Layer 3 of a small transformer language model trained on English Wikipedia (11 layers, counted from 0, width 128).
A neuron's activation on a vector x is quick GELU(weights . x), where the dot is the dot product. Quick GELU of z is z times sigmoid(1.702 z).
The model reads these tokens: "N" "S" " I" "F" "P" "I" ")" " |" " "

The vector x that enters this layer's MLP at each token. A number n stands for (n - 500) times 0.012.
0 "N": 536 422 441 461 474 551 517 526 542 747 501 507 572 574 569 461 483 429 500 507 497 510 367 528 410 465 709 513 468 437 403 501 533 508 777 397 479 414 542 523 482 532 461 499 461 449 584 467 493 439 596 582 401 513 434 514 477 487 517 517 445 544 976 512 512 469 211 483 542 467 563 536 699 509 543 508 450 456 528 505 538 512 499 408 444 540 515 491 472 509 401 513 589 545 580 261 510 415 559 377 350 488 528 441 464 582 501 531 630 412 424 454 461 482 485 617 498 484 481 512 467 502 448 351 539 448 562 484
1 "S": 688 393 528 361 527 593 539 490 504 745 424 505 644 613 600 410 556 390 455 535 473 458 308 512 418 432 704 470 419 296 347 483 496 427 559 386 472 529 338 434 554 567 454 496 476 533 593 586 482 485 649 539 474 609 519 490 502 377 536 466 547 554 675 528 500 490 257 422 507 401 576 527 665 571 412 531 481 385 613 513 601 453 436 439 533 571 609 455 422 562 406 535 647 421 671 312 541 575 462 477 497 504 485 470 414 556 613 628 637 427 290 488 447 544 451 420 546 457 451 538 526 445 362 366 531 539 654 538
2 " I": 561 449 570 418 571 598 533 507 336 666 438 559 612 579 534 407 615 498 420 514 617 442 273 548 414 425 713 497 489 346 425 516 504 455 714 409 489 553 333 433 556 516 363 424 374 496 528 542 455 529 681 569 452 493 461 441 495 408 562 448 498 419 724 491 543 595 243 506 523 397 646 546 663 515 475 531 450 554 642 412 510 489 448 484 540 528 591 486 493 417 351 549 699 398 684 376 473 537 421 551 385 464 490 458 453 493 697 544 621 480 395 499 493 490 444 600 498 554 453 519 443 411 440 364 456 520 553 547
3 "F": 668 383 468 431 609 506 521 511 498 651 356 494 574 571 569 371 612 486 503 526 492 405 333 566 458 397 716 409 489 352 446 480 526 348 628 348 555 551 364 541 552 544 420 482 391 545 613 640 529 480 663 541 405 498 435 429 510 370 481 456 579 523 612 501 589 526 282 689 543 397 601 503 678 550 461 586 528 339 685 381 455 510 499 435 554 579 631 474 399 408 342 542 577 403 707 356 547 496 555 502 405 443 524 527 473 476 591 576 627 441 402 446 428 546 438 463 435 548 479 571 463 473 335 353 606 563 570 566
4 "P": 679 279 479 442 563 578 476 508 519 743 368 468 641 530 534 379 597 512 476 474 501 395 370 476 448 428 701 413 514 286 449 378 485 443 628 404 576 624 349 525 611 536 462 480 404 489 601 638 512 475 619 571 350 571 533 437 503 351 536 476 621 478 681 569 520 456 296 573 504 389 566 509 660 557 457 552 483 325 665 476 437 430 491 424 564 536 568 538 433 387 405 565 620 342 649 402 538 517 527 549 406 446 536 518 448 525 508 606 706 455 377 452 453 514 474 495 470 529 481 534 426 430 447 364 620 549 605 524
5 "I": 628 331 513 464 604 659 462 506 517 749 458 561 615 504 461 409 583 460 453 498 560 414 283 577 379 441 627 480 499 316 387 384 533 487 694 333 513 631 329 434 552 511 444 471 345 503 589 605 486 588 632 524 424 502 481 465 494 433 559 465 481 434 593 593 545 588 308 517 512 359 616 514 604 544 424 524 451 463 710 453 483 445 460 391 562 531 618 566 454 422 343 521 653 404 727 376 517 513 421 596 382 423 543 466 516 514 564 636 650 467 395 489 515 449 433 530 499 609 497 528 413 459 439 313 489 595 522 585
6 ")": 640 433 457 467 572 575 562 543 448 730 450 494 655 570 510 369 627 514 481 522 478 410 333 541 469 505 718 567 378 439 445 458 575 536 679 447 520 605 348 499 529 563 388 380 442 462 550 483 493 471 611 535 374 492 552 320 496 404 561 443 497 416 690 555 537 545 302 597 535 418 725 530 617 575 511 491 518 448 567 474 502 565 405 422 503 548 588 485 376 427 323 423 591 336 713 321 509 531 436 483 463 428 480 470 508 533 607 532 660 320 237 444 513 562 554 579 466 495 454 413 452 574 512 384 505 538 514 566
7 " |": 560 471 539 415 508 547 563 558 424 677 413 508 610 590 469 414 619 501 450 519 460 466 219 511 450 472 795 475 553 437 487 498 541 453 619 461 532 613 373 463 628 494 408 418 479 533 520 513 458 505 566 528 298 483 531 457 472 455 551 395 564 490 790 526 507 536 259 638 467 395 693 581 575 526 458 513 524 497 610 469 463 509 439 504 517 549 566 623 423 475 346 446 519 421 598 291 557 545 489 544 461 444 530 490 440 487 666 588 669 295 345 468 443 491 539 614 418 529 461 500 403 445 372 432 467 493 538 512
8 " ": 599 449 527 465 582 578 579 469 379 576 438 460 708 590 555 434 572 539 515 562 529 514 227 502 471 403 776 435 467 450 478 498 495 478 725 482 585 542 358 474 570 466 398 361 496 494 550 526 516 488 551 527 436 506 539 458 483 454 568 384 530 448 720 565 471 498 219 540 495 423 676 535 648 598 548 569 522 448 613 477 507 454 431 494 501 536 527 556 479 468 338 452 615 395 553 269 479 466 483 505 481 455 508 463 460 411 734 588 687 461 261 464 500 531 508 519 396 520 423 510 425 445 410 416 460 528 530 532

Each question shows the input weights of one neuron of the MLP. A number n stands for (n - 500) times 0.002.

n138: 511 480 392 520 536 475 539 454 475 545 524 440 448 575 512 488 519 517 522 604 511 604 444 403 418 491 471 485 577 606 500 628 449 459 570 493 510 252 590 494 457 500 583 469 628 449 481 562 489 564 479 629 567 437 595 411 496 629 608 508 474 400 506 442 513 278 387 531 433 464 528 536 488 524 513 532 532 513 522 437 587 467 474 440 502 371 589 496 520 548 713 464 415 416 460 514 362 537 436 518 407 530 521 442 529 485 559 594 514 655 539 504 570 448 494 500 610 488 476 475 434 487 601 586 411 502 478 504
On which token does it fire most, and how strongly? 8 " ", at about 0.41

n401: 507 479 308 411 557 410 402 568 596 526 566 398 402 467 547 417 294 424 430 605 361 535 580 524 445 535 489 414 515 553 645 417 473 566 345 582 498 627 456 512 464 520 517 477 481 424 437 480 487 412 454 666 304 612 537 373 523 490 670 434 462 602 539 439 650 531 498 556 525 465 509 463 498 435 425 508 407 497 504 354 446 447 533 589 366 447 575 525 500 490 609 390 521 341 395 495 419 487 444 547 566 350 517 546 706 468 412 485 567 446 553 364 522 509 530 369 630 519 498 425 620 541 471 462 573 409 544 675
On which token does it fire most, and how strongly? 4 "P", at about 0.53

n271: 483 480 530 547 512 469 542 400 524 588 509 550 379 524 566 378 515 512 481 483 399 505 531 526 516 554 435 448 474 453 488 465 490 424 459 505 523 530 560 427 430 387 405 587 462 434 533 444 520 637 545 434 505 678 471 576 507 509 361 545 657 563 378 457 559 614 481 594 569 403 546 406 610 623 602 418 503 575 588 483 535 415 550 525 526 378 626 453 500 583 470 466 527 457 400 570 451 342 763 507 548 573 604 467 689 495 403 371 402 476 488 410 489 514 337 576 536 750 454 481 500 591 447 605 495 374 661 568
It fires most on token 3 "F"

n122: 503 477 486 539 489 520 458 449 430 557 459 303 479 519 546 430 528 404 518 655 627 500 497 524 629 456 456 442 375 550 628 563 503 420 336 586 554 572 500 648 437 588 460 487 596 528 497 514 489 530 426 228 530 373 510 553 657 592 351 577 409 511 540 572 486 461 353 552 543 508 388 334 497 500 626 583 474 666 430 554 378 254 190 571 459 447 497 464 472 447 583 568 647 523 518 485 495 469 381 531 487 484 587 421 555 462 642 418 445 539 506 503 470 441 582 315 408 479 560 428 585 588 487 546 439 244 585 495
It fires most on token 8 " "

n461: 476 484 456 592 629 489 351 542 388 449 442 418 479 516 525 492 497 567 592 402 547 513 376 400 449 433 446 479 464 439 696 635 542 526 413 540 527 470 489 505 620 508 513 553 600 428 557 554 617 399 400 500 497 484 443 532 346 508 153 438 412 558 348 383 435 637 382 547 500 479 406 555 564 361 500 392 610 413 581 592 548 311 485 586 564 250 527 527 546 518 586 521 524 555 572 485 687 467 748 572 578 460 587 436 522 484 582 524 505 450 532 555 558 485 643 542 497 525 605 569 600 516 457 423 536 442 402 515
On which token does it fire most, and how strongly? 3 "F", at about 0.11

n444: 465 636 346 563 481 512 668 582 392 550 448 332 500 468 549 651 486 481 621 344 481 456 529 622 601 472 581 542 532 495 585 589 544 465 451 531 472 327 511 689 436 583 433 364 631 362 618 594 562 307 282 462 454 533 392 634 517 473 513 645 519 325 445 374 492 564 498 552 629 478 541 574 384 538 486 550 582 547 618 348 480 402 402 543 321 529 398 650 412 439 394 505 503 400 235 531 516 540 466 461 409 519 505 537 465 519 544 599 511 455 439 677 440 505 381 532 464 531 591 503 484 506 500 572 577 606 446 436
On which token does it fire most, and how strongly? 8 " ", at about 0.58

n19: 440 550 555 372 657 377 616 665 490 315 424 495 495 496 539 532 586 609 507 418 505 469 415 411 516 493 516 637 450 642 546 538 531 512 500 478 486 367 480 615 596 332 533 429 495 483 597 574 550 510 566 519 452 493 387 621 524 427 296 644 568 449 533 327 547 431 442 347 533 539 576 461 535 560 459 490 508 464 425 418 641 500 489 396 587 444 549 600 465 507 529 648 462 593 564 600 456 485 459 525 429 578 565 441 638 479 485 532 570 476 557 514 714 461 429 443 650 454 583 625 529 515 421 518 549 471 575 536
It fires most on token 3 "F"

n471: 544 486 375 545 606 583 482 461 468 522 485 464 426 518 532 496 554 554 518 440 691 671 437 415 493 521 555 383 435 496 574 466 633 583 441 580 574 416 498 484 466 505 527 449 383 481 457 409 359 444 534 538 516 679 558 519 458 491 504 525 575 461 566 291 547 509 506 564 605 431 544 558 496 558 533 526 520 611 482 560 432 330 491 572 593 536 407 577 550 676 533 588 581 591 541 602 453 469 422 467 463 613 435 471 329 414 491 372 367 598 491 493 530 406 321 484 530 476 520 534 537 559 551 406 597 587 407 444
On which token does it fire most, and how strongly? 2 " I", at about 0.8

n448: 587 555 406 440 486 521 489 542 438 484 508 528 423 580 625 481 480 296 604 523 500 599 506 503 385 429 579 342 547 620 559 479 385 483 321 540 373 293 477 569 514 446 609 477 756 617 508 489 480 574 601 594 492 494 672 512 397 593 543 702 600 541 430 383 480 621 379 613 503 503 505 477 582 484 423 408 578 738 577 444 561 538 364 317 470 440 469 283 331 756 658 483 510 391 534 577 511 570 465 394 597 426 469 453 545 363 342 563 598 480 419 419 528 481 398 480 616 377 449 450 559 540 543 527 503 556 541 455
On which token does it fire most, and how strongly? 1 "S", at about 2.2

n174: 544 404 380 642 659 425 514 438 524 488 437 328 464 502 615 465 388 514 377 378 466 610 464 441 446 525 419 468 364 549 495 495 529 426 285 628 656 475 584 405 543 366 459 676 483 493 581 545 341 404 547 493 456 546 479 525 500 526 481 500 349 515 554 548 557 380 542 369 604 490 442 642 521 450 613 573 568 502 489 507 423 336 518 587 566 455 589 542 381 519 403 473 473 411 514 525 444 609 579 472 563 424 410 529 578 621 412 505 514 471 505 430 503 556 325 512 422 637 491 571 446 450 353 567 567 492 505 530
On which three tokens does it fire most, strongest first? 4 "P", 3 "F", 1 "S"

n110: 321 503 391 550 471 431 635 449 479 545 406 599 569 339 427 485 542 637 412 406 591 432 414 449 399 495 441 386 564 410 646 476 648 495 542 447 520 548 440 581 490 411 467 541 492 532 508 492 637 392 566 513 441 412 500 391 574 492 412 454 418 497 541 397 566 357 563 732 485 430 511 378 613 529 647 519 500 581 459 606 457 518 358 432 519 556 495 421 441 658 574 456 592 560 329 676 558 657 593 444 483 484 607 449 646 577 414 353 445 422 638 463 409 465 442 477 406 431 592 523 414 370 572 463 434 419 543 664
It fires most on token 3 "F"

n443: 483 375 557 493 586 566 429 502 493 521 545 486 521 355 400 491 498 449 642 657 509 583 672 530 454 555 558 601 388 402 572 557 623 377 527 541 576 435 381 389 454 512 547 588 451 483 530 626 534 579 602 425 526 469 464 568 471 537 500 465 599 527 404 507 551 541 494 452 425 290 477 481 233 568 557 495 439 588 504 389 432 417 460 351 489 576 464 430 571 502 536 634 370 656 478 453 502 532 535 469 534 335 550 493 445 580 402 502 550 509 539 457 474 593 469 469 462 511 491 407 615 461 532 511 574 318 643 520
On which token does it fire most, and how strongly? 5 "I", at about 0.22

n321: 395 478 618 530 503 475 606 569 685 563 592 508 387 453 566 630 363 549 518 466 333 545 549 286 383 659 615 457 554 525 503 530 633 490 401 581 547 444 388 482 510 423 624 454 518 404 500 487 405 426 515 523 474 408 461 441 423 513 308 400 476 373 488 500 516 521 547 544 562 550 534 432 480 476 680 395 609 474 644 487 487 620 409 547 406 543 563 418 527 520 441 624 502 470 485 453 671 465 694 431 490 279 476 482 500 484 537 564 465 381 578 400 581 547 429 578 568 779 428 426 421 439 432 547 426 422 560 596
Its two highest activations, in order, are on tokens 7 " |", 0 "N"

n371: 516 607 500 632 467 548 369 364 449 482 480 571 535 394 485 498 454 599 695 484 367 458 645 527 520 495 494 405 537 459 509 488 423 486 549 517 416 478 612 484 454 490 419 641 404 647 486 581 522 512 596 498 439 460 504 488 600 573 518 398 471 695 457 611 562 536 520 455 379 545 518 328 452 463 441 659 505 472 517 591 425 470 496 559 519 546 495 324 332 443 500 465 515 556 489 376 561 383 424 454 442 533 540 582 460 407 260 571 523 442 531 448 616 563 564 481 453 527 603 514 439 330 518 540 571 521 539 533
Its two highest activations, in order, are on tokens 3 "F", 4 "P"

n402: 449 508 511 550 635 368 516 371 594 552 428 474 542 268 563 477 627 624 529 362 511 489 397 555 335 503 447 549 466 469 438 506 492 511 520 655 528 283 806 458 594 514 497 468 627 587 563 377 475 522 623 460 487 532 690 588 522 529 433 492 475 455 515 462 558 522 368 473 234 489 406 497 424 500 500 602 382 484 538 607 354 615 406 387 483 471 424 604 609 458 481 527 615 382 500 604 339 581 536 508 526 413 476 600 380 505 470 541 490 444 693 495 447 536 609 513 330 423 456 408 600 527 415 485 563 524 408 510
It fires most on token 0 "N"

n72: 403 476 738 617 560 458 450 670 427 349 612 444 585 328 623 620 527 503 462 484 503 563 462 388 386 442 536 580 536 447 389 519 492 564 478 769 547 492 525 459 464 359 433 485 361 527 536 527 495 243 510 407 484 552 269 551 487 536 495 433 489 461 466 520 693 487 412 462 368 468 560 687 515 441 524 430 480 566 509 589 414 357 542 483 474 503 418 556 500 515 660 571 561 530 601 475 450 473 429 552 472 479 466 487 586 451 434 452 553 398 422 490 402 395 471 588 387 617 508 536 511 625 596 572 408 640 388 542
On which token does it fire most, and how strongly? 2 " I", at about 0.83

n27: 595 472 438 385 646 462 227 406 481 487 415 577 577 435 497 567 478 466 479 514 551 397 481 555 476 558 502 434 513 631 410 361 541 646 431 419 497 486 587 492 566 580 545 510 466 456 617 398 447 415 450 593 594 649 492 564 525 545 526 521 489 395 607 515 641 295 537 349 610 405 559 435 492 525 571 508 347 552 529 451 170 492 382 534 490 390 404 494 525 410 489 476 576 562 515 757 539 463 360 520 311 315 541 682 448 412 514 410 581 419 508 523 673 392 448 430 541 479 585 513 476 652 484 449 521 479 480 416
It fires most on token 5 "I"